Layer 2 of a small transformer language model trained on English Wikipedia (8 layers, counted from 0, width 96).
A neuron's activation on a vector x is quick GELU(weights . x), where the dot is the dot product. Quick GELU of z is z times sigmoid(1.702 z).
The model reads these tokens: " vehicles" "," " and" " road" "ways" "." " In" " Louisiana" "," " power" " was" " cut" " to" " 13" "2" ","

The vector x that enters this layer's MLP at each token. A number n stands for n times 0.04.
0 " vehicles": -34 8 -7 4 -27 14 -24 -5 -14 -26 7 -8 -95 4 -24 -6 6 -5 -48 37 -13 -54 -21 -6 51 29 23 13 -18 -1 5 28 15 18 -75 11 24 -10 -12 7 -8 8 -12 -32 13 -35 24 -36 -56 60 -11 6 14 5 17 7 -7 -36 -34 -61 19 -30 -25 -8 -23 -40 -42 48 44 -5 31 -22 -11 -13 -3 -46 -13 -18 -3 -14 -7 -20 -2 -24 -19 18 15 5 -11 11 48 31 18 26 19 -12
1 ",": -32 -18 -18 -7 -59 13 -12 3 8 18 -11 4 -75 16 -24 -4 -4 3 -51 15 -3 -44 -27 -7 19 11 19 38 -12 -4 22 28 20 46 -26 21 16 9 -21 9 -10 13 -6 -34 22 -38 18 -25 -23 75 24 -19 -10 -24 44 34 -22 -34 -7 -60 10 -52 11 9 -6 -38 -5 48 57 24 40 -8 -24 -17 -9 -34 -12 -24 -2 -13 11 -35 -7 8 -20 32 21 59 7 -6 21 15 20 47 4 2
2 " and": -23 -30 0 -1 -56 8 -14 22 16 17 -22 -14 -53 3 -6 -2 13 -8 -46 27 15 -11 -36 4 37 1 7 36 -11 -4 23 27 33 40 -21 -2 7 -15 -26 13 -6 5 -5 -33 46 -60 0 -15 -11 64 1 11 -11 -28 40 23 -15 -60 -27 -48 26 -36 8 1 -26 -28 1 63 39 62 53 12 6 -20 -12 -17 -13 -6 12 -49 -5 -23 0 0 -17 41 9 48 -7 -36 25 14 18 35 5 -8
3 " road": -41 -7 -16 24 -30 -16 -38 4 4 2 7 -24 -72 -3 -18 -16 8 7 -40 42 -3 -38 -23 -6 59 31 2 27 -26 -1 2 41 14 45 -51 -29 38 9 -9 12 -2 26 -21 -39 20 -24 -5 -32 -36 54 8 26 2 -23 23 16 8 -40 -19 -52 23 -28 -6 -16 -11 -36 2 31 37 42 59 5 23 -25 -3 -46 -17 -15 24 -51 15 0 -26 1 -27 17 -1 -9 8 22 46 29 5 21 8 -17
4 "ways": -48 19 -14 2 -35 21 -14 -2 -23 -15 -10 -26 -84 6 -6 -21 9 3 -55 21 -20 -60 -28 -29 51 23 36 14 -25 2 -3 41 7 42 -62 -9 46 -13 4 4 -17 12 -6 -30 11 -26 2 -16 -36 49 -19 6 -18 -3 14 10 -33 -51 -30 -32 39 -24 -13 -14 -19 -27 -16 49 47 -5 29 4 -26 -8 4 -40 -30 -25 20 -26 -20 -10 -7 -1 -26 43 9 -1 -12 7 43 12 21 43 -11 -2
5 ".": -22 -31 -9 -9 -18 18 -10 25 17 16 2 -20 -55 26 -23 -13 -12 15 -49 45 -23 -35 -23 0 42 38 10 22 -12 -14 14 25 38 47 -5 -4 19 23 -16 3 16 0 -4 -31 23 -54 -12 -19 -23 72 26 -14 11 -7 31 23 -20 -55 0 -78 16 -27 12 19 -5 -60 -13 68 67 3 21 -9 -2 -41 -3 -15 -14 -15 -7 -36 9 -24 -10 18 -18 46 12 9 5 -25 17 0 7 14 5 -8
6 " In": -24 -10 -23 22 -56 -1 -2 31 33 -4 -54 -30 -55 -2 -4 10 -23 -2 -37 11 -4 -57 10 25 55 23 3 13 -2 -29 8 -4 3 32 -29 1 32 -10 9 -22 3 11 -9 -31 30 -51 -11 -1 0 21 25 15 -12 -50 28 33 -14 -37 3 -69 6 -24 20 -6 10 -52 3 49 50 23 25 10 0 -29 -7 2 -46 -9 4 -49 -7 -26 3 -7 -3 33 26 8 -2 -1 24 22 31 44 -6 8
7 " Louisiana": -43 9 -21 11 -11 -14 -16 -20 21 -10 -2 -14 -62 18 -22 -29 3 4 -67 32 15 -44 29 -10 52 49 -2 5 -21 -14 0 12 8 44 -24 -15 25 1 -27 -4 -17 12 -2 -26 26 -11 32 3 -31 27 -9 6 40 -34 14 4 -16 -26 -41 -60 28 -69 -33 -2 -22 -44 9 59 32 51 37 2 17 -41 8 -31 -32 -6 -29 -9 -16 7 -12 6 -26 35 8 0 13 -25 11 40 3 24 -31 -11
8 ",": -25 -22 -18 9 -41 13 -4 18 6 10 -15 -2 -56 9 -12 -10 -29 9 -59 20 -1 -44 -3 -18 44 20 5 32 -13 -17 13 37 15 36 -15 12 31 14 -31 5 -6 7 3 -28 24 -35 21 -21 -17 74 28 -24 2 -33 40 35 -27 -38 7 -52 11 -56 13 8 1 -33 0 58 49 35 51 -11 -10 -28 -7 -34 -34 -24 -11 -12 16 -34 -16 17 -18 30 15 59 1 -9 13 20 22 27 -1 6
9 " power": -61 -12 -27 21 -16 4 -11 -5 -2 3 17 -11 -82 5 2 -9 2 -4 -32 45 6 -50 -3 -3 55 36 8 -4 -4 10 25 39 14 48 -40 -31 31 3 -37 1 -5 15 -9 -8 16 -37 4 -36 -29 47 -8 33 -15 -10 15 4 -6 -47 -36 -36 17 -40 -1 -28 -10 -52 -15 62 7 1 70 -9 18 -19 -1 -21 -12 -3 1 -18 -9 -34 -17 -10 -20 43 17 -3 -9 22 54 19 14 65 -14 -8
10 " was": -20 -23 -20 -23 -77 17 4 31 -8 2 -26 -4 -44 13 -44 -25 -13 8 -50 15 21 -42 -29 -5 35 45 -9 9 -5 -5 17 35 19 46 -29 -13 16 4 -3 2 -31 -13 0 -31 6 -71 16 -35 -25 40 7 25 5 -50 10 25 -26 -45 -20 -39 13 -32 7 5 -2 -32 -21 40 32 2 42 -4 -10 -24 8 -25 -3 -17 -18 -43 6 -26 14 5 -37 25 21 2 -2 -27 21 44 35 38 15 -15
11 " cut": -24 6 -28 -7 -49 21 -20 -5 -2 -31 13 -28 -81 -8 -35 -31 -10 -7 -38 18 -4 -52 -7 -7 67 19 8 -9 -11 8 23 27 12 46 -18 -10 41 -8 -4 -4 -11 6 -5 -36 21 -48 -25 -35 -31 42 -16 11 -26 -17 11 26 28 -41 0 -34 7 -32 4 -5 -7 -32 -17 15 26 20 61 11 13 -23 -15 -33 -13 -40 -12 -71 -8 -33 -1 -30 -18 44 25 -5 -22 13 27 9 31 19 8 -24
12 " to": -4 -7 -32 6 -63 7 -17 36 14 -14 -25 -5 -57 13 -16 -9 0 6 -22 29 -3 -82 -4 -18 48 59 10 37 -5 -17 17 20 28 43 -6 -7 8 -20 18 5 20 -9 -11 -36 22 -52 2 6 -15 47 4 -6 -3 -23 10 15 -36 -41 -20 -36 47 -41 5 0 -23 -29 -1 72 24 17 44 18 -2 -24 -14 -12 -6 -40 -16 -56 -17 -20 15 -8 -30 26 22 35 -6 1 -14 17 40 34 6 0
13 " 13": -38 10 -39 35 -48 2 -20 -4 29 -11 -7 -35 -47 9 -27 -36 -17 -10 -36 16 7 -44 -17 -7 37 62 17 7 0 10 -14 32 7 68 -8 -10 1 11 -15 5 9 23 -9 15 22 -51 -12 1 -22 82 3 -36 -11 -54 21 39 17 -46 -2 -59 3 -16 -9 0 -30 -42 -5 41 19 33 36 -15 34 -15 3 -32 -6 -26 -1 -36 -13 -1 2 9 -5 37 25 17 10 5 31 7 -4 25 -10 5
14 "2": -12 -5 -27 7 -23 -15 -22 -6 12 -7 2 -37 -68 11 -52 -13 12 5 -46 25 15 -39 -31 -38 29 27 34 36 -15 14 8 14 28 46 -14 -18 36 6 -12 5 -7 0 -21 -4 3 -26 -16 -18 -18 73 -1 -27 11 -46 25 26 -10 -49 -3 -39 19 -54 1 15 -28 -26 -11 66 40 26 50 5 18 -14 10 -39 -26 -33 -6 -35 -41 28 14 12 -21 -19 14 1 -10 8 25 9 8 38 -2 6
15 ",": -21 -13 -17 5 -38 9 -7 9 7 7 -14 1 -54 15 -25 -5 -4 18 -49 25 10 -52 -21 -22 32 13 22 39 -8 -1 17 38 17 39 -21 -2 33 7 -23 16 -5 11 -6 -10 17 -37 10 -23 -12 74 35 -27 -9 -37 36 30 -21 -42 14 -47 22 -56 18 10 -14 -24 -10 49 44 36 49 -14 -11 -21 -8 -31 -24 -33 -2 -25 2 -27 -13 14 -28 29 29 71 10 -13 11 14 25 42 -1 10

Each question shows the input weights of one neuron of the MLP. A number n stands for n times 0.0057.

n88: 24 9 3 1 1 -15 27 -37 -3 -19 23 4 21 1 2 15 -1 12 -14 10 19 -14 11 1 -19 -12 35 -4 -51 -10 -6 9 -25 -2 -35 48 -12 31 14 7 -24 -14 -7 -26 4 -8 -16 7 -7 1 20 9 17 5 0 4 -5 37 1 25 -6 14 -1 -8 -41 2 -30 -21 -14 -9 2 -33 -7 -5 11 -1 7 -23 -24 -3 -10 32 -43 3 13 -52 15 2 3 -23 49 -40 59 6 -8 33
On which token does it fire most, and how strongly? 0 " vehicles", at about 0.11

n84: 5 14 1 5 16 28 -43 1 4 54 -32 -6 -11 -24 -19 22 -8 -19 3 -8 46 14 18 21 -32 27 -15 21 40 28 59 31 13 -3 -12 -10 3 6 -50 -44 -7 20 -27 -3 30 11 25 8 -22 -4 5 -56 43 23 -28 12 -46 60 21 -39 10 41 -17 -3 -7 58 16 8 23 37 7 27 41 -15 54 -9 11 13 7 9 53 1 24 -2 21 9 6 21 -10 20 2 -46 -12 -32 35 -15
On which token does it fire most, and how strongly? 8 ",", at about 0.14

n677: 8 20 -12 -25 26 30 27 -23 -17 -24 17 14 17 22 -7 3 4 32 -5 7 7 8 -41 4 25 6 5 -9 -15 -10 11 -9 -4 32 -10 6 2 -18 16 13 16 21 -28 3 -5 26 38 -19 -2 15 0 5 -5 -30 2 14 -2 20 -27 24 14 14 13 -34 -41 -43 -26 -10 -7 -37 -44 -6 0 -3 9 -10 -7 29 17 11 17 -3 -14 -7 -6 -33 -9 51 16 -18 2 -24 17 -19 18 29
On which token does it fire most, and how strongly? 0 " vehicles", at about 0.51

n85: 19 -20 -3 22 11 -7 -1 31 21 54 -22 -25 -1 2 -24 -9 -29 -12 -20 -17 14 5 -1 -8 21 0 6 30 -1 -38 44 -7 51 -13 24 -5 32 5 -25 -13 43 1 -24 -11 -48 9 -10 12 -1 25 -12 -50 22 14 -13 -17 -1 29 -13 83 22 11 -19 18 17 -3 20 -3 -2 31 -46 51 -36 5 0 -28 -3 -7 -5 25 19 -25 -37 10 23 -1 10 -17 -22 -12 3 1 37 -21 -11 -19
It fires most on token 8 ","

n487: -55 -21 13 29 -1 -9 -19 1 -6 -7 29 -13 14 34 11 -14 -4 37 22 -16 1 41 -42 -20 -34 -24 -11 -30 -20 14 -27 -27 50 -17 7 -8 -16 -34 -10 -24 -6 38 2 -5 -16 23 7 26 37 48 -10 -30 13 -20 17 -7 0 -9 -22 6 -7 -27 14 8 -3 3 -26 -18 -38 -13 -3 53 5 13 -11 -5 -14 -23 -5 -25 -21 -19 48 -36 12 20 17 -36 21 27 -12 -12 -12 -11 24 12
It fires most on token 14 "2"

n587: 54 12 -29 20 -30 -13 13 -11 29 -5 32 9 1 -33 34 -11 5 -47 22 -25 -42 39 -23 13 5 -18 39 0 30 3 -29 29 -21 -20 -18 -7 15 -24 -23 -1 -31 31 -1 -1 34 -8 -20 47 -12 39 -25 -7 20 17 -23 -22 33 30 -12 25 -20 7 -13 -26 -25 -2 -32 19 25 12 8 20 7 0 -17 -50 7 -13 -9 11 -3 -33 -16 -22 -5 -40 -12 24 17 -18 19 -51 2 -14 -7 -6
Its three highest activations, in order, are on tokens 0 " vehicles", 13 " 13", 11 " cut"

n38: 5 -26 2 -19 14 -34 16 -4 6 10 -12 26 16 18 -26 73 -16 5 -8 2 -13 13 4 1 8 -6 -12 4 -10 22 14 31 17 -5 -4 -28 23 -24 12 -5 -21 -19 -5 39 15 -6 6 9 21 29 -18 0 -9 -8 -16 -8 8 -10 27 20 16 -11 17 6 -23 55 -41 4 -6 -29 18 16 20 30 -1 -18 -23 -17 -1 8 24 -8 32 12 -18 35 13 -28 27 -8 -33 -6 -34 -1 -23 27
It fires most on token 15 ","

n477: -38 -45 14 39 34 -13 7 17 -14 5 0 34 -13 11 2 34 30 1 -6 -21 27 7 -8 60 -23 -11 -8 -3 6 28 -7 -8 1 50 -4 23 -15 -7 27 -13 15 4 -10 5 -3 38 -49 7 -6 -28 -26 82 -40 3 14 14 12 -32 30 -12 -13 -15 -6 45 2 -31 -9 -2 36 -11 -19 6 1 42 -20 -4 24 18 -1 15 10 14 -9 -38 -8 -5 51 -49 -6 11 -8 10 14 -13 -6 25
Its two highest activations, in order, are on tokens 6 " In", 9 " power"

n716: 16 -10 27 26 -4 -19 -1 4 -13 14 19 47 7 -13 -10 -27 14 20 42 30 17 1 -58 0 -51 -87 1 33 46 -20 1 12 -20 -32 -13 15 49 -21 -15 -30 -9 14 5 -7 -19 -29 19 -1 -13 7 19 11 -17 -29 -44 -6 11 15 14 2 19 30 12 -4 -35 -3 -36 8 27 11 -2 13 -35 -22 -18 24 -36 33 -15 -16 20 15 -28 -73 -43 -41 32 12 8 -27 -6 -37 37 -29 -10 -13
Its two highest activations, in order, are on tokens 15 ",", 2 " and"

n204: 4 -11 -5 -3 -6 34 6 11 -5 38 29 10 3 -15 -41 -35 -5 1 -3 -50 -3 18 0 -39 -20 -39 -6 41 -1 8 -2 -5 -1 18 28 38 -10 -38 24 7 26 7 13 2 -13 3 31 40 26 3 10 7 -9 8 24 7 -40 2 -20 -12 -42 36 -4 12 -10 -27 -44 -1 24 -5 -8 4 1 12 21 2 -22 19 11 4 39 9 -26 8 -7 -7 17 38 13 6 -1 -31 5 -11 7 -9
Its three highest activations, in order, are on tokens 1 ",", 8 ",", 15 ","

n146: 9 -17 -21 -5 -13 -42 -11 42 25 -3 16 29 4 6 13 34 -3 2 30 -1 -13 -5 -27 13 0 23 6 -28 1 26 -10 22 12 -9 -32 -20 -15 -35 21 31 19 39 -14 -27 36 14 16 -1 -11 -23 20 -46 -41 18 -4 -29 -1 31 30 -35 49 42 0 -6 9 23 -34 -11 34 18 7 5 -16 16 -5 1 -11 -1 -58 1 9 16 37 -44 24 33 -26 -27 21 11 -9 -18 14 8 37 -3
Its two highest activations, in order, are on tokens 12 " to", 0 " vehicles"

n410: -34 -35 12 -35 20 -8 -35 -1 41 27 10 17 17 -14 5 35 -4 -17 12 -29 -18 28 -30 -8 21 -11 -2 -20 -35 35 35 1 20 5 26 43 -4 40 16 3 -11 4 30 6 -41 19 -9 -13 25 38 -8 55 -27 29 23 -26 -2 -14 8 0 -17 15 12 36 -2 -4 40 21 15 22 -12 19 -20 29 -11 -15 22 -6 15 30 1 -8 12 -19 -13 -13 29 44 0 -10 -21 19 14 -13 -29 11
Its two highest activations, in order, are on tokens 1 ",", 2 " and"

n588: 10 14 16 -5 15 -13 6 20 6 -20 -3 -13 16 0 23 -26 6 33 2 -26 43 -14 -22 9 -3 -16 -13 -25 -6 17 -8 2 8 -5 18 13 -8 10 12 5 18 33 9 42 -4 23 16 -11 -1 -18 0 21 30 -55 -19 -14 8 -13 38 -13 -3 -10 -35 -24 -54 42 -12 6 -18 -3 18 -17 42 -7 -1 -14 -18 -24 -14 21 -24 -22 7 -21 19 -43 -26 -9 14 -34 -27 37 33 -5 -16 -27
It fires most on token 7 " Louisiana"

n172: -14 -29 -19 -12 -8 5 78 30 -6 33 14 -46 22 33 -32 37 21 21 -33 13 -13 23 12 25 6 -56 -34 15 -15 -15 -17 8 1 41 -9 80 -10 26 -49 20 -34 0 -20 13 16 44 13 3 -2 -9 27 -30 -14 5 9 29 17 10 -1 -12 28 -11 -16 -2 5 -18 38 -62 -5 -6 -17 32 -8 3 39 -14 -16 -4 -19 -1 0 -11 8 11 -40 1 8 2 38 39 -15 -11 -16 -35 -3 -2
Its three highest activations, in order, are on tokens 1 ",", 8 ",", 15 ","

n604: 29 -27 68 -50 12 -10 4 -19 41 -3 -9 -11 41 -4 31 -4 -64 22 -7 -50 -18 15 48 45 -44 27 0 6 -41 57 -22 15 -22 -13 -37 4 32 33 40 26 -23 0 -34 -35 -15 -31 -47 -33 29 -8 -25 59 24 -32 -21 -11 25 8 10 23 -5 31 -9 -9 11 11 21 -2 -32 -19 30 -13 -13 18 -18 -9 10 1 3 -40 12 24 33 -6 -5 -26 81 18 -2 -59 -18 11 19 48 15 -43
On which token does it fire most, and how strongly? 10 " was", at about 0.49

n576: 41 -12 45 14 26 33 49 -1 10 -1 -8 0 -8 -13 18 -25 -28 -39 -32 18 13 12 3 0 25 3 -33 -25 -1 -15 7 13 -38 24 -30 -9 -21 -16 7 -38 1 21 20 -15 -6 -18 -14 13 -44 16 -5 -8 -7 27 -71 -4 -18 26 -6 -48 -14 -9 5 1 -23 32 -6 -33 1 27 17 -18 -14 33 -48 -13 37 -1 20 -17 -15 -6 -43 1 28 -21 5 -17 41 39 -26 5 -21 -40 31 7
Its two highest activations, in order, are on tokens 0 " vehicles", 11 " cut"

n51: -18 -14 42 -11 -1 -37 31 8 -14 -25 0 -35 -8 16 10 -30 9 8 3 5 13 -14 -9 11 0 -32 -28 -14 -8 12 22 -28 21 2 2 -14 -31 -13 -31 -20 1 -1 17 -35 13 -2 15 13 -18 -5 27 -27 -26 14 -16 -10 4 0 -22 -21 -6 -25 -21 -20 10 -5 32 -8 -5 -22 4 2 -10 43 7 2 24 21 7 21 -5 -10 18 -12 -3 -5 -29 -72 -9 -6 -7 5 -1 20 18 2
It fires most on token 9 " power"

n198: -4 -24 -36 -41 13 -13 -11 20 9 -24 -9 -27 3 34 3 18 18 32 22 15 4 -15 -23 22 6 -25 9 2 -2 32 -19 12 0 -19 36 2 23 -25 -17 -8 8 45 20 36 -4 7 -7 -16 25 -6 -10 41 -8 14 -21 -26 -3 8 -11 -9 -53 5 -22 -7 -11 3 -13 11 -3 -2 -18 -11 10 -3 -23 -10 -21 1 6 -44 48 -16 1 1 -29 -5 -7 -8 21 19 12 -21 13 0 -25 32
Its three highest activations, in order, are on tokens 9 " power", 3 " road", 11 " cut"

n689: 8 7 34 45 16 -32 23 11 1 11 -30 -13 20 -19 -25 18 -62 -42 -3 -12 25 26 29 2 -36 10 -12 8 1 4 -6 -23 -46 18 -9 4 6 25 -40 34 -16 -5 16 42 9 -3 20 1 -20 -2 -18 5 42 1 8 11 25 7 17 -17 34 -37 -44 27 1 6 34 -12 -28 20 -25 0 1 48 -13 17 -13 -62 -42 21 -24 16 26 -4 -23 31 -43 -9 20 5 13 -40 -35 6 -10 22
Its two highest activations, in order, are on tokens 7 " Louisiana", 13 " 13"

n650: 23 -15 -3 2 -2 19 11 9 10 10 -18 -18 10 23 10 -32 -13 -15 18 10 -16 27 29 31 19 -4 -31 -43 -38 11 -25 29 34 10 4 -14 14 -33 9 26 -4 -18 21 -9 -3 27 2 -29 26 -18 25 -3 -17 2 -13 32 10 -10 21 -14 -5 13 4 -10 4 21 29 15 -30 -28 12 -25 -17 35 -11 3 -1 16 -21 4 -5 29 18 19 22 16 -19 23 30 6 11 52 -3 7 53 -51
It fires most on token 10 " was"

n758: 10 -14 20 17 3 7 -1 27 46 -14 21 -24 8 -26 4 24 31 46 26 -2 5 -4 9 -17 -34 -7 15 -33 5 21 1 -17 32 -12 16 19 -65 -28 -11 19 -25 -27 18 -22 13 -41 70 35 5 -20 15 8 -14 5 1 13 -16 -4 -12 20 -17 11 9 -15 10 -23 2 6 15 5 -2 4 -26 -6 -5 -25 50 -5 1 3 19 -23 33 -19 -21 15 -4 8 30 25 23 -5 -16 23 -14 -27
Its two highest activations, in order, are on tokens 2 " and", 12 " to"